Layer 4 of a small transformer language model trained on English Wikipedia (16 layers, counted from 0, width 64).
A neuron's activation on a vector x is SiLU(gate . x) times (in . x), where the dot is the dot product.

Input weights of the MLP neurons that the questions are about. A number n stands for (n - 500) times 0.0013.
n12 gate: 436 373 300 485 348 500 444 510 452 583 823 521 420 420 626 364 281 610 480 466 807 495 434 640 638 651 250 398 590 407 241 63 293 887 764 397 340 391 490 448 348 554 484 392 486 611 357 72 690 334 462 560 782 597 471 392 710 406 416 566 461 352 461 651
n19 gate: 524 503 513 458 514 644 489 469 477 590 527 478 600 349 202 390 616 567 500 696 653 523 397 555 587 397 558 294 350 275 530 374 697 395 486 389 558 658 479 526 493 497 444 604 606 582 336 550 564 504 339 560 446 299 173 442 625 450 644 564 621 636 406 523
n24 gate: 401 536 466 564 233 488 625 584 491 588 825 638 377 484 377 468 318 438 711 421 533 481 631 488 450 607 512 270 600 441 539 389 306 629 536 317 224 427 373 318 548 621 470 396 359 607 244 666 871 434 550 520 535 614 406 550 620 381 398 669 416 560 552 623
n41 gate: 270 701 549 828 485 385 397 533 371 390 489 374 408 567 417 569 589 422 602 489 662 558 477 338 458 544 363 529 511 535 439 367 469 515 817 423 381 496 730 574 650 327 197 449 647 523 543 362 511 384 500 605 575 633 413 573 343 703 367 527 628 537 445 447
n76 gate: 379 563 444 381 469 468 660 492 422 512 393 512 92 448 570 488 675 409 622 480 500 592 504 423 735 609 463 426 802 290 619 613 621 691 508 206 426 619 469 671 473 354 504 351 215 448 298 489 568 444 633 480 668 450 508 599 393 383 345 626 394 409 555 496
n83 gate: 530 685 528 485 504 319 608 630 529 363 522 422 393 353 640 566 256 504 734 279 481 503 534 569 575 644 519 434 339 702 478 312 368 477 530 293 657 583 592 378 441 384 536 671 457 424 313 428 407 386 428 443 587 438 701 301 551 393 536 469 248 698 291 464
n84 gate: 755 683 510 535 507 331 460 732 394 663 570 551 390 507 651 418 311 544 400 497 464 600 344 548 316 483 266 355 443 787 530 440 267 328 621 548 575 539 500 636 448 563 246 386 503 496 564 433 430 461 329 486 416 520 555 558 658 500 574 525 542 479 528 490
n103 gate: 481 522 518 538 469 538 507 697 476 447 603 490 581 427 314 543 544 497 652 422 535 567 635 623 527 612 529 556 428 510 552 434 459 576 378 622 343 433 403 503 403 487 311 578 389 494 421 576 464 522 318 516 482 438 697 480 637 551 768 610 716 235 305 587
n114 gate: 466 362 672 483 583 474 497 569 456 572 291 464 525 468 426 466 523 361 560 274 462 484 441 562 194 631 620 531 614 621 489 605 449 520 534 494 599 407 532 448 428 538 540 540 505 677 547 614 478 482 531 441 458 593 415 667 489 486 399 503 391 561 581 694
n117 gate: 416 323 556 398 492 444 394 669 635 487 365 801 618 380 328 387 483 221 583 294 587 524 491 538 455 445 575 858 557 575 376 196 381 457 517 344 387 440 466 320 267 713 728 407 358 617 467 582 644 348 537 587 525 579 425 678 587 638 165 412 271 530 415 419
n152 gate: 417 470 440 557 517 476 451 380 533 306 561 437 375 449 457 758 415 367 459 510 596 403 401 497 432 546 451 341 545 447 650 343 275 392 477 650 652 781 670 542 407 651 644 503 596 733 529 474 435 613 484 616 442 645 674 718 500 452 539 441 503 554 534 561
n169 gate: 506 341 363 403 566 512 421 551 441 581 576 509 451 363 470 574 692 518 341 443 602 579 494 328 485 488 578 434 349 330 629 609 348 421 620 545 482 482 494 701 527 715 523 488 526 534 576 491 450 608 480 445 354 630 494 478 398 514 310 400 503 521 548 228
n175 gate: 542 515 464 322 619 637 524 646 449 465 627 741 526 516 477 553 414 567 432 500 429 532 449 557 411 462 580 557 345 746 552 202 407 492 615 450 462 469 515 606 116 496 686 392 518 180 448 500 422 283 746 677 664 402 481 282 582 382 562 242 504 512 554 585
n235 gate: 389 557 509 441 402 438 369 563 429 624 527 414 491 363 465 364 544 561 399 510 468 463 558 508 595 492 598 506 491 408 517 472 395 560 539 453 407 510 447 531 563 470 523 606 444 526 452 464 439 504 479 402 504 548 544 477 565 586 477 421 551 522 405 474
n240 gate: 715 492 500 600 484 415 317 341 382 464 744 487 300 532 389 737 605 477 591 679 439 750 475 618 546 591 533 433 139 500 625 267 455 363 572 448 528 617 599 542 480 516 496 544 496 406 399 427 674 295 512 655 675 465 598 227 484 381 632 690 253 536 660 581
n245 gate: 462 505 592 408 683 721 646 447 532 746 192 328 305 441 634 533 759 659 310 351 441 834 554 704 472 347 350 596 384 591 269 241 356 573 582 394 395 422 625 147 461 651 661 384 320 490 622 640 411 505 285 515 359 562 419 820 430 782 531 215 572 296 495 338
n247 gate: 736 720 515 383 368 361 655 488 341 697 418 563 473 500 206 468 321 543 425 329 463 440 533 373 570 663 221 316 504 357 488 435 432 443 444 312 365 630 640 466 288 383 673 332 469 624 321 582 527 315 570 644 492 654 381 517 582 538 500 637 376 815 379 670
n305 gate: 602 737 473 420 137 614 753 337 561 621 514 593 410 628 422 652 580 518 519 380 529 478 701 647 459 468 582 491 428 90 455 447 548 707 505 281 440 330 407 115 216 430 500 579 371 519 586 392 374 490 681 676 772 982 376 544 491 424 460 529 370 392 289 397
n311 gate: 531 514 511 353 378 512 612 514 579 665 389 452 466 459 502 493 577 532 446 631 399 540 610 549 532 469 694 543 597 450 505 447 397 609 448 388 472 500 443 419 438 440 490 593 534 500 391 456 488 316 532 466 519 453 474 586 674 617 418 624 431 529 543 521
n12 in: 542 492 552 454 358 543 504 571 518 353 480 592 254 351 488 566 581 520 340 371 552 668 487 545 751 700 217 413 790 500 287 484 257 169 412 529 339 275 467 580 659 508 486 295 428 629 496 374 330 866 370 573 610 516 479 646 671 448 455 552 676 390 605 484
n19 in: 362 449 517 364 302 512 516 620 569 467 427 487 506 564 399 542 573 550 540 599 472 494 525 340 497 476 391 434 306 327 535 417 677 403 515 398 441 567 452 659 515 464 455 551 687 599 427 576 773 475 456 475 377 385 305 465 456 287 474 571 467 564 382 488
n24 in: 554 486 490 341 357 668 403 414 539 507 611 335 348 675 464 372 337 420 567 682 529 430 504 394 479 674 664 300 324 575 364 435 490 663 282 375 426 449 293 660 382 442 442 582 651 434 267 396 448 386 608 504 448 465 514 492 353 662 661 515 579 457 388 290
n41 in: 292 398 465 663 629 476 248 668 493 550 372 337 401 460 595 503 688 343 401 539 337 624 446 464 353 415 287 444 557 684 548 519 475 621 427 698 471 493 622 556 596 503 436 305 560 476 513 551 465 582 468 503 239 477 539 591 358 468 571 384 662 543 553 513
n76 in: 620 753 504 293 689 402 546 379 562 536 715 614 356 455 504 348 378 422 379 592 276 300 587 591 574 524 575 352 442 259 264 369 568 508 355 383 420 549 512 419 383 403 604 464 415 475 559 508 246 272 500 537 747 464 397 262 359 392 453 767 407 626 269 391
n83 in: 573 634 285 581 515 305 384 546 787 469 548 444 555 368 435 549 290 358 599 420 567 450 354 606 493 737 276 584 474 621 365 349 295 543 722 496 250 445 397 378 558 365 305 415 485 697 560 708 638 405 601 323 567 447 617 379 552 459 471 417 477 562 257 592
n84 in: 495 540 438 417 435 475 443 577 555 472 573 518 474 594 569 475 447 539 355 418 500 596 608 574 331 502 352 398 396 537 458 455 439 272 690 585 530 566 473 484 537 424 408 425 481 310 432 519 582 603 410 508 456 515 554 574 697 541 484 526 603 490 558 522
n103 in: 441 503 436 486 527 533 562 565 378 424 608 554 526 439 245 465 582 605 713 443 589 551 564 556 497 637 458 473 440 460 521 430 449 637 422 511 283 453 362 442 416 508 424 619 461 503 384 411 408 506 416 569 511 535 559 480 540 573 697 503 595 309 415 625
n114 in: 550 550 500 469 539 596 436 453 466 617 395 523 561 694 462 448 508 632 463 392 548 487 668 623 503 613 543 412 596 625 440 436 292 587 533 533 358 590 558 226 472 561 602 469 415 568 382 484 532 380 516 491 567 525 549 573 573 497 515 417 281 436 564 660
n117 in: 592 437 432 454 647 265 242 592 518 370 415 377 371 577 641 703 385 480 313 454 651 363 578 521 342 629 413 880 573 650 434 356 508 339 458 521 715 819 521 549 563 775 753 353 360 517 528 597 492 797 467 594 545 550 475 672 463 765 500 405 399 339 492 456
n152 in: 325 474 438 631 513 387 500 409 425 471 554 411 440 563 445 739 355 509 412 455 624 357 289 452 428 603 439 354 588 589 579 391 357 408 464 393 545 672 571 427 529 605 714 510 556 721 494 402 532 564 576 707 487 670 693 555 497 509 434 318 458 730 513 531
n169 in: 626 648 465 429 359 375 624 433 680 452 327 539 196 658 448 272 444 377 461 589 450 326 531 507 371 548 581 389 543 492 427 464 476 726 396 608 827 496 622 512 244 376 604 533 376 381 486 547 648 511 565 443 703 632 570 484 428 596 747 565 325 406 537 514
n175 in: 655 438 434 410 434 457 232 353 577 550 696 683 429 520 415 492 370 647 460 681 396 729 588 661 519 500 480 473 190 472 360 389 467 496 500 508 285 496 191 430 170 410 533 589 637 572 319 391 466 261 504 603 723 366 515 324 530 560 492 468 543 520 551 549
n235 in: 488 569 438 552 429 518 446 411 341 534 421 485 498 458 502 418 578 558 424 616 484 611 372 510 487 520 591 559 418 542 533 377 481 544 504 555 537 476 439 538 551 532 630 522 483 459 385 469 525 496 540 433 629 613 475 442 539 527 515 438 639 496 504 548
n240 in: 612 469 522 461 736 437 318 535 462 380 613 472 459 870 581 577 488 368 564 654 528 467 552 527 313 631 460 620 619 675 606 415 427 343 790 310 489 476 508 521 446 492 684 453 407 584 714 489 692 305 763 488 738 542 706 394 515 459 658 476 519 570 648 679
n245 in: 363 63 595 543 695 629 417 553 633 500 413 362 612 436 662 746 741 367 287 516 66 895 251 495 577 280 604 679 439 838 412 647 342 409 384 653 359 527 458 539 400 473 511 627 465 484 536 766 367 570 459 430 22 432 661 683 325 692 477 183 674 362 580 622
n247 in: 511 588 528 604 389 372 423 341 524 467 378 593 407 185 346 291 118 547 458 621 432 739 576 496 614 654 669 493 472 287 623 412 476 601 625 482 555 620 633 598 518 534 723 500 578 321 414 518 464 473 353 500 644 551 380 407 622 535 729 630 496 466 615 472
n305 in: 662 658 446 602 342 500 358 649 312 702 802 624 678 317 439 422 340 538 445 391 383 582 306 543 228 688 642 531 390 689 624 504 364 456 311 496 431 286 198 547 355 487 590 614 370 586 487 581 487 500 555 585 201 465 288 495 568 669 345 823 623 761 628 399
n311 in: 410 400 470 498 542 560 382 546 595 454 400 513 472 549 492 431 570 579 537 527 517 431 446 494 537 483 541 498 484 573 406 556 296 506 519 513 427 632 485 569 490 602 450 481 460 526 602 557 476 403 463 337 373 496 498 593 525 534 457 428 372 462 540 591

Each question shows a token from some text and the vector x that enters the MLP there. A number n stands for (n - 500) times 0.0062.

"ave": 647 649 619 410 573 373 281 456 556 483 568 729 483 375 601 502 448 557 532 620 548 457 543 480 283 434 473 375 643 548 419 634 588 493 575 614 397 475 533 465 559 335 617 494 618 462 521 388 379 628 408 405 346 474 622 396 567 675 525 551 300 499 475 595
Which neuron fires most, and how strongly? n84, at about 0.64

" in": 432 499 564 516 388 509 378 417 437 473 500 684 475 470 592 674 393 454 493 474 674 433 605 471 371 390 630 445 625 590 554 588 558 210 494 559 476 476 535 408 363 345 598 367 665 422 526 495 506 459 334 473 287 415 503 438 493 635 387 536 366 277 372 538
The neuron with the highest activation: n117

" d": 636 283 582 433 308 579 431 293 572 566 433 603 527 370 628 503 463 509 565 639 549 369 530 447 439 530 543 400 653 589 444 625 501 425 461 534 446 333 594 393 599 470 585 548 521 354 480 451 567 505 657 678 281 439 440 171 330 404 613 474 503 303 406 752
The three highest activations, in order: n117, n84, n152

"ac": 473 689 552 433 473 393 483 510 603 503 290 643 596 497 624 578 389 542 591 527 617 484 364 552 360 553 612 425 586 562 608 623 604 500 564 716 499 469 492 304 666 355 641 491 536 385 674 372 573 665 650 570 458 317 591 486 539 500 539 580 564 520 315 758
The neuron with the highest activation: n24

" g": 736 423 544 418 369 540 461 332 609 540 583 642 519 402 465 480 427 567 624 834 542 478 574 459 435 460 456 323 754 672 623 519 645 452 355 460 243 495 449 269 576 524 557 543 519 411 401 551 495 523 472 528 327 537 432 495 490 355 492 514 459 467 367 484
Which two neurons fire most, strongest first? n24, n19

" a": 514 299 447 545 362 422 370 354 391 561 356 695 684 363 521 453 535 446 408 633 587 402 525 460 456 367 490 380 696 573 511 462 501 426 584 564 399 546 612 452 520 352 542 562 515 424 503 328 504 674 472 590 412 512 400 404 337 725 355 560 543 393 256 653
The neuron with the highest activation: n41

" E": 577 342 379 573 459 343 508 407 663 389 391 663 548 297 564 510 675 519 444 646 600 362 688 514 418 537 547 414 558 700 572 665 592 491 585 491 481 471 520 473 453 317 680 441 444 431 558 281 376 564 491 488 397 430 587 441 543 494 501 620 431 474 362 655
The neuron with the highest activation: n24

"\".": 551 680 526 296 256 442 451 570 469 401 391 654 474 382 462 611 594 572 624 525 548 344 488 540 381 560 567 319 723 627 501 605 587 372 623 402 523 476 556 441 464 323 551 722 517 427 508 500 438 631 404 508 252 596 289 570 518 570 544 580 515 390 425 519
The neuron with the highest activation: n305

" South": 590 597 547 455 453 346 378 338 673 566 465 615 493 336 456 491 590 318 490 539 627 333 523 522 435 429 582 437 617 578 556 432 504 421 429 360 611 624 556 450 571 321 666 352 686 363 602 282 406 571 521 403 387 556 591 521 469 599 450 528 442 294 438 553
Which neuron fires most, and how strongly? n117, at about 0.52

"w": 468 523 535 410 310 663 403 384 675 522 658 693 437 353 610 377 557 561 487 649 646 425 450 523 268 439 339 418 853 672 499 504 383 360 710 507 486 684 496 460 550 468 618 492 562 457 395 461 456 550 537 521 512 436 404 416 439 512 565 391 416 611 467 566
The neuron with the highest activation: n12

"les": 523 594 514 437 407 432 283 589 569 454 620 591 508 299 463 625 629 592 467 669 516 302 520 464 354 463 543 430 654 591 428 774 408 486 550 548 432 601 607 437 395 464 646 478 554 397 528 370 399 680 490 400 330 496 582 299 383 581 541 528 434 541 436 505
Which two neurons fire most, strongest first? n169, n152

" w": 672 376 531 480 240 539 420 436 561 488 539 623 471 386 669 397 494 578 430 726 551 509 581 559 390 529 624 423 926 628 419 627 510 267 601 528 395 580 622 404 627 447 558 510 551 411 326 383 426 383 452 595 285 512 413 238 482 569 606 525 491 417 409 512
Which neuron fires most, and how strongly? n12, at about 0.25

" Con": 490 378 544 604 481 336 472 402 630 630 341 773 635 433 495 630 512 518 531 565 663 344 526 384 543 452 659 469 505 531 471 696 477 479 500 510 558 471 476 335 410 373 672 475 625 449 585 504 576 479 411 538 59 381 507 349 644 539 616 578 416 415 388 656
Which neuron fires most, and how strongly? n12, at about 0.43

" Le": 682 447 494 476 446 380 486 437 596 499 529 780 676 333 585 549 612 492 299 661 568 486 612 436 382 518 449 363 631 635 401 687 262 550 565 453 421 574 650 468 440 253 572 551 506 423 493 446 417 526 365 456 424 440 616 421 586 468 592 590 380 664 478 544
The three highest activations, in order: n84, n247, n83

"he": 307 659 520 515 480 332 422 499 568 431 437 623 872 388 655 392 650 464 451 652 591 407 575 516 390 407 545 454 683 695 596 566 504 628 496 621 403 532 469 569 535 426 668 461 557 377 483 305 264 622 549 673 409 468 663 308 508 511 476 502 366 549 331 524
The neuron with the highest activation: n19

"ro": 453 563 647 532 526 462 398 486 577 349 526 573 824 473 658 501 596 480 481 598 658 287 513 545 377 330 376 450 710 617 466 742 287 581 525 556 562 608 522 370 508 404 584 355 490 389 449 333 280 659 470 622 545 366 511 357 574 578 533 465 377 457 338 556
The neuron with the highest activation: n19

"est": 510 584 656 427 529 509 417 476 615 549 490 673 693 476 502 551 470 493 590 810 526 507 578 506 544 377 486 393 658 531 560 459 365 610 474 518 457 474 524 303 660 359 555 444 773 401 438 493 402 676 601 364 376 410 540 504 364 417 488 570 538 593 359 694
The neuron with the highest activation: n117

" ne": 626 464 659 414 354 327 372 261 461 430 310 745 469 365 578 577 665 596 336 525 599 496 584 546 387 528 619 461 754 685 345 708 468 535 463 318 506 501 540 443 559 393 548 479 513 469 446 364 340 434 537 550 494 478 575 515 471 423 481 588 356 411 418 602
The neuron with the highest activation: n114

"qu": 609 568 573 434 407 649 437 385 511 530 407 608 392 390 539 380 488 523 311 629 675 502 599 391 243 490 242 364 621 647 502 561 339 399 622 565 503 644 479 351 474 421 516 517 595 414 430 334 491 482 628 528 253 305 466 369 527 502 541 490 535 650 450 596
Which two neurons fire most, strongest first? n84, n175

"ield": 524 684 580 404 419 421 330 406 569 473 493 690 535 410 603 458 671 525 548 623 553 324 544 504 349 436 377 402 645 670 555 528 437 408 514 569 508 559 389 520 712 402 620 421 639 424 469 461 507 572 700 281 277 505 599 446 540 625 480 631 369 449 541 497
Which neuron fires most, and how strongly? n84, at about 0.4

"al": 436 659 488 477 432 515 318 408 518 619 575 650 485 428 578 578 463 589 481 607 592 412 357 443 289 394 501 473 648 612 572 608 383 593 525 362 443 583 486 424 464 384 598 592 535 325 502 466 426 734 524 419 549 428 771 454 355 519 522 542 546 592 345 655
The neuron with the highest activation: n152

"gr": 516 514 480 523 325 359 533 557 435 566 636 610 579 471 437 540 476 727 490 568 578 521 594 677 300 395 437 421 790 604 531 761 304 370 630 526 318 644 572 391 497 432 602 633 575 293 504 544 372 599 539 519 645 381 600 403 412 540 578 419 596 528 447 490
The neuron with the highest activation: n84

"ur": 358 564 674 519 528 588 455 498 532 633 495 753 441 511 575 477 447 656 529 696 607 308 404 504 371 456 568 382 528 669 570 611 275 388 468 429 378 654 414 475 611 403 615 622 636 359 414 476 600 743 565 422 556 409 609 358 488 527 603 628 462 544 389 493
Which two neurons fire most, strongest first? n24, n245

" ": 618 421 571 348 377 480 363 394 398 533 286 509 603 389 493 391 570 555 539 681 697 308 598 476 394 593 507 412 612 690 502 593 439 444 511 559 542 339 588 429 451 438 643 481 530 368 469 379 449 508 501 484 373 383 440 477 393 584 338 555 399 419 410 611
The neuron with the highest activation: n114

"C": 668 503 590 402 401 525 415 550 617 560 266 652 369 347 489 533 703 548 578 631 596 481 555 524 435 524 508 406 631 647 448 514 589 431 682 574 430 373 517 352 673 429 648 404 558 340 511 586 384 617 547 451 247 339 640 646 463 589 488 523 660 579 373 394
The neuron with the highest activation: n245

" k": 694 509 598 527 454 624 379 245 636 627 481 519 400 367 643 478 514 546 478 626 520 577 547 432 394 513 486 472 873 717 528 555 492 399 642 484 495 613 624 336 346 440 512 517 503 415 347 294 618 603 465 589 306 361 389 343 375 503 508 541 464 447 398 547
Which neuron fires most, and how strongly? n103, at about 0.24

" with": 458 512 553 392 416 457 318 419 379 436 519 750 471 457 517 679 549 481 459 613 586 474 573 405 345 365 470 377 593 631 525 534 652 296 557 413 409 617 595 391 543 399 473 462 586 394 497 563 521 470 318 513 407 541 437 581 465 611 417 553 303 409 348 520
The neuron with the highest activation: n117

" back": 552 450 588 391 398 626 404 443 522 540 431 757 796 500 581 553 570 458 647 724 576 385 471 455 437 359 572 331 666 620 480 529 533 412 355 539 412 710 600 334 521 448 619 353 572 524 489 383 407 454 458 538 232 657 580 316 425 577 403 503 267 441 440 568
The neuron with the highest activation: n12

" his": 462 480 446 626 400 375 363 440 382 670 412 810 783 274 502 567 622 629 497 630 556 383 552 392 435 441 718 444 599 579 473 447 543 499 705 470 442 550 556 558 545 381 620 595 594 431 462 568 449 438 437 518 348 538 427 463 500 611 522 496 540 326 386 696
Which two neurons fire most, strongest first? n235, n76

"ll": 594 654 584 379 399 468 363 451 572 449 624 642 582 419 614 527 541 433 474 612 534 291 622 435 337 485 444 424 618 600 503 420 424 680 631 549 541 442 371 464 706 418 652 558 539 352 425 474 370 655 703 421 249 367 694 484 451 494 461 451 434 511 478 661
The neuron with the highest activation: n83

"e": 487 562 516 393 388 407 347 528 425 432 502 814 443 376 522 546 577 414 478 576 616 484 614 393 319 455 513 419 642 622 392 720 489 537 571 550 380 474 527 580 496 382 622 541 447 406 538 424 451 734 538 442 514 286 607 465 457 526 548 501 348 670 403 571
The neuron with the highest activation: n245

" I": 462 341 495 549 354 419 447 520 625 513 424 677 580 386 514 526 631 537 540 696 522 296 513 407 561 529 632 360 434 646 490 581 498 523 682 662 314 456 631 366 533 409 601 414 530 301 508 279 417 674 518 600 450 540 588 565 582 605 594 570 387 516 334 581
The neuron with the highest activation: n76

"S": 647 529 503 503 550 626 474 484 652 654 546 694 169 344 449 662 467 587 527 745 594 406 467 565 535 462 552 407 565 610 403 557 577 456 778 427 435 376 572 310 274 481 591 548 542 379 451 383 492 543 528 593 422 508 555 370 501 520 385 495 498 428 262 506
The neuron with the highest activation: n175

"ent": 489 647 625 498 515 521 302 362 476 560 439 630 548 395 403 502 344 516 597 826 613 470 412 534 416 539 485 438 711 545 416 586 416 433 511 521 524 509 506 366 804 420 678 595 636 488 534 491 432 517 485 344 530 441 536 585 444 649 465 569 380 533 424 716
The three highest activations, in order: n114, n245, n152

"On": 499 493 648 439 514 487 350 426 511 560 456 582 579 430 564 609 501 609 527 586 606 396 404 453 334 373 557 434 436 527 491 640 677 471 668 425 585 531 501 340 500 358 629 509 639 449 503 375 533 497 391 689 63 561 521 377 527 649 365 679 273 386 428 441
Which neuron fires most, and how strongly? n12, at about 0.61

"es": 535 551 616 443 460 532 306 528 499 567 689 673 475 330 401 696 525 622 492 675 578 375 480 430 422 523 539 426 638 543 433 748 441 443 531 639 474 509 604 469 380 437 605 480 545 384 493 379 619 737 516 420 324 441 519 380 409 574 473 468 452 638 331 617
Which neuron fires most, and how strongly? n152, at about 0.21

" s": 688 318 481 399 395 480 384 389 570 604 477 694 444 430 437 629 444 568 490 638 520 372 555 556 397 538 478 501 759 655 617 662 617 304 567 517 421 429 626 431 393 431 530 551 550 375 433 427 624 510 513 590 399 538 539 335 310 366 459 517 412 296 304 537
Which neuron fires most, and how strongly? n240, at about 0.35

" January": 593 611 575 369 430 545 436 516 431 541 385 658 419 345 387 562 511 606 633 534 597 285 496 507 487 486 563 443 623 519 495 620 358 447 676 637 616 413 476 382 405 276 684 462 691 408 515 449 434 506 442 538 189 318 582 420 419 613 373 587 435 400 522 392
The neuron with the highest activation: n240

"ate": 473 502 480 436 583 280 317 478 405 478 379 658 321 399 516 561 616 637 508 712 589 375 544 570 342 467 432 403 658 502 460 648 503 526 499 468 565 493 427 405 465 234 578 484 579 498 522 430 411 705 562 270 269 456 568 512 313 604 513 656 361 541 470 513
The neuron with the highest activation: n76

" V": 564 524 416 469 507 511 507 355 695 532 389 568 502 319 586 522 513 625 525 720 553 318 587 420 481 590 536 377 487 666 527 550 426 352 583 444 415 521 499 414 363 366 620 476 550 328 363 417 424 457 500 476 377 277 472 724 432 423 422 598 409 363 378 658
The three highest activations, in order: n311, n175, n76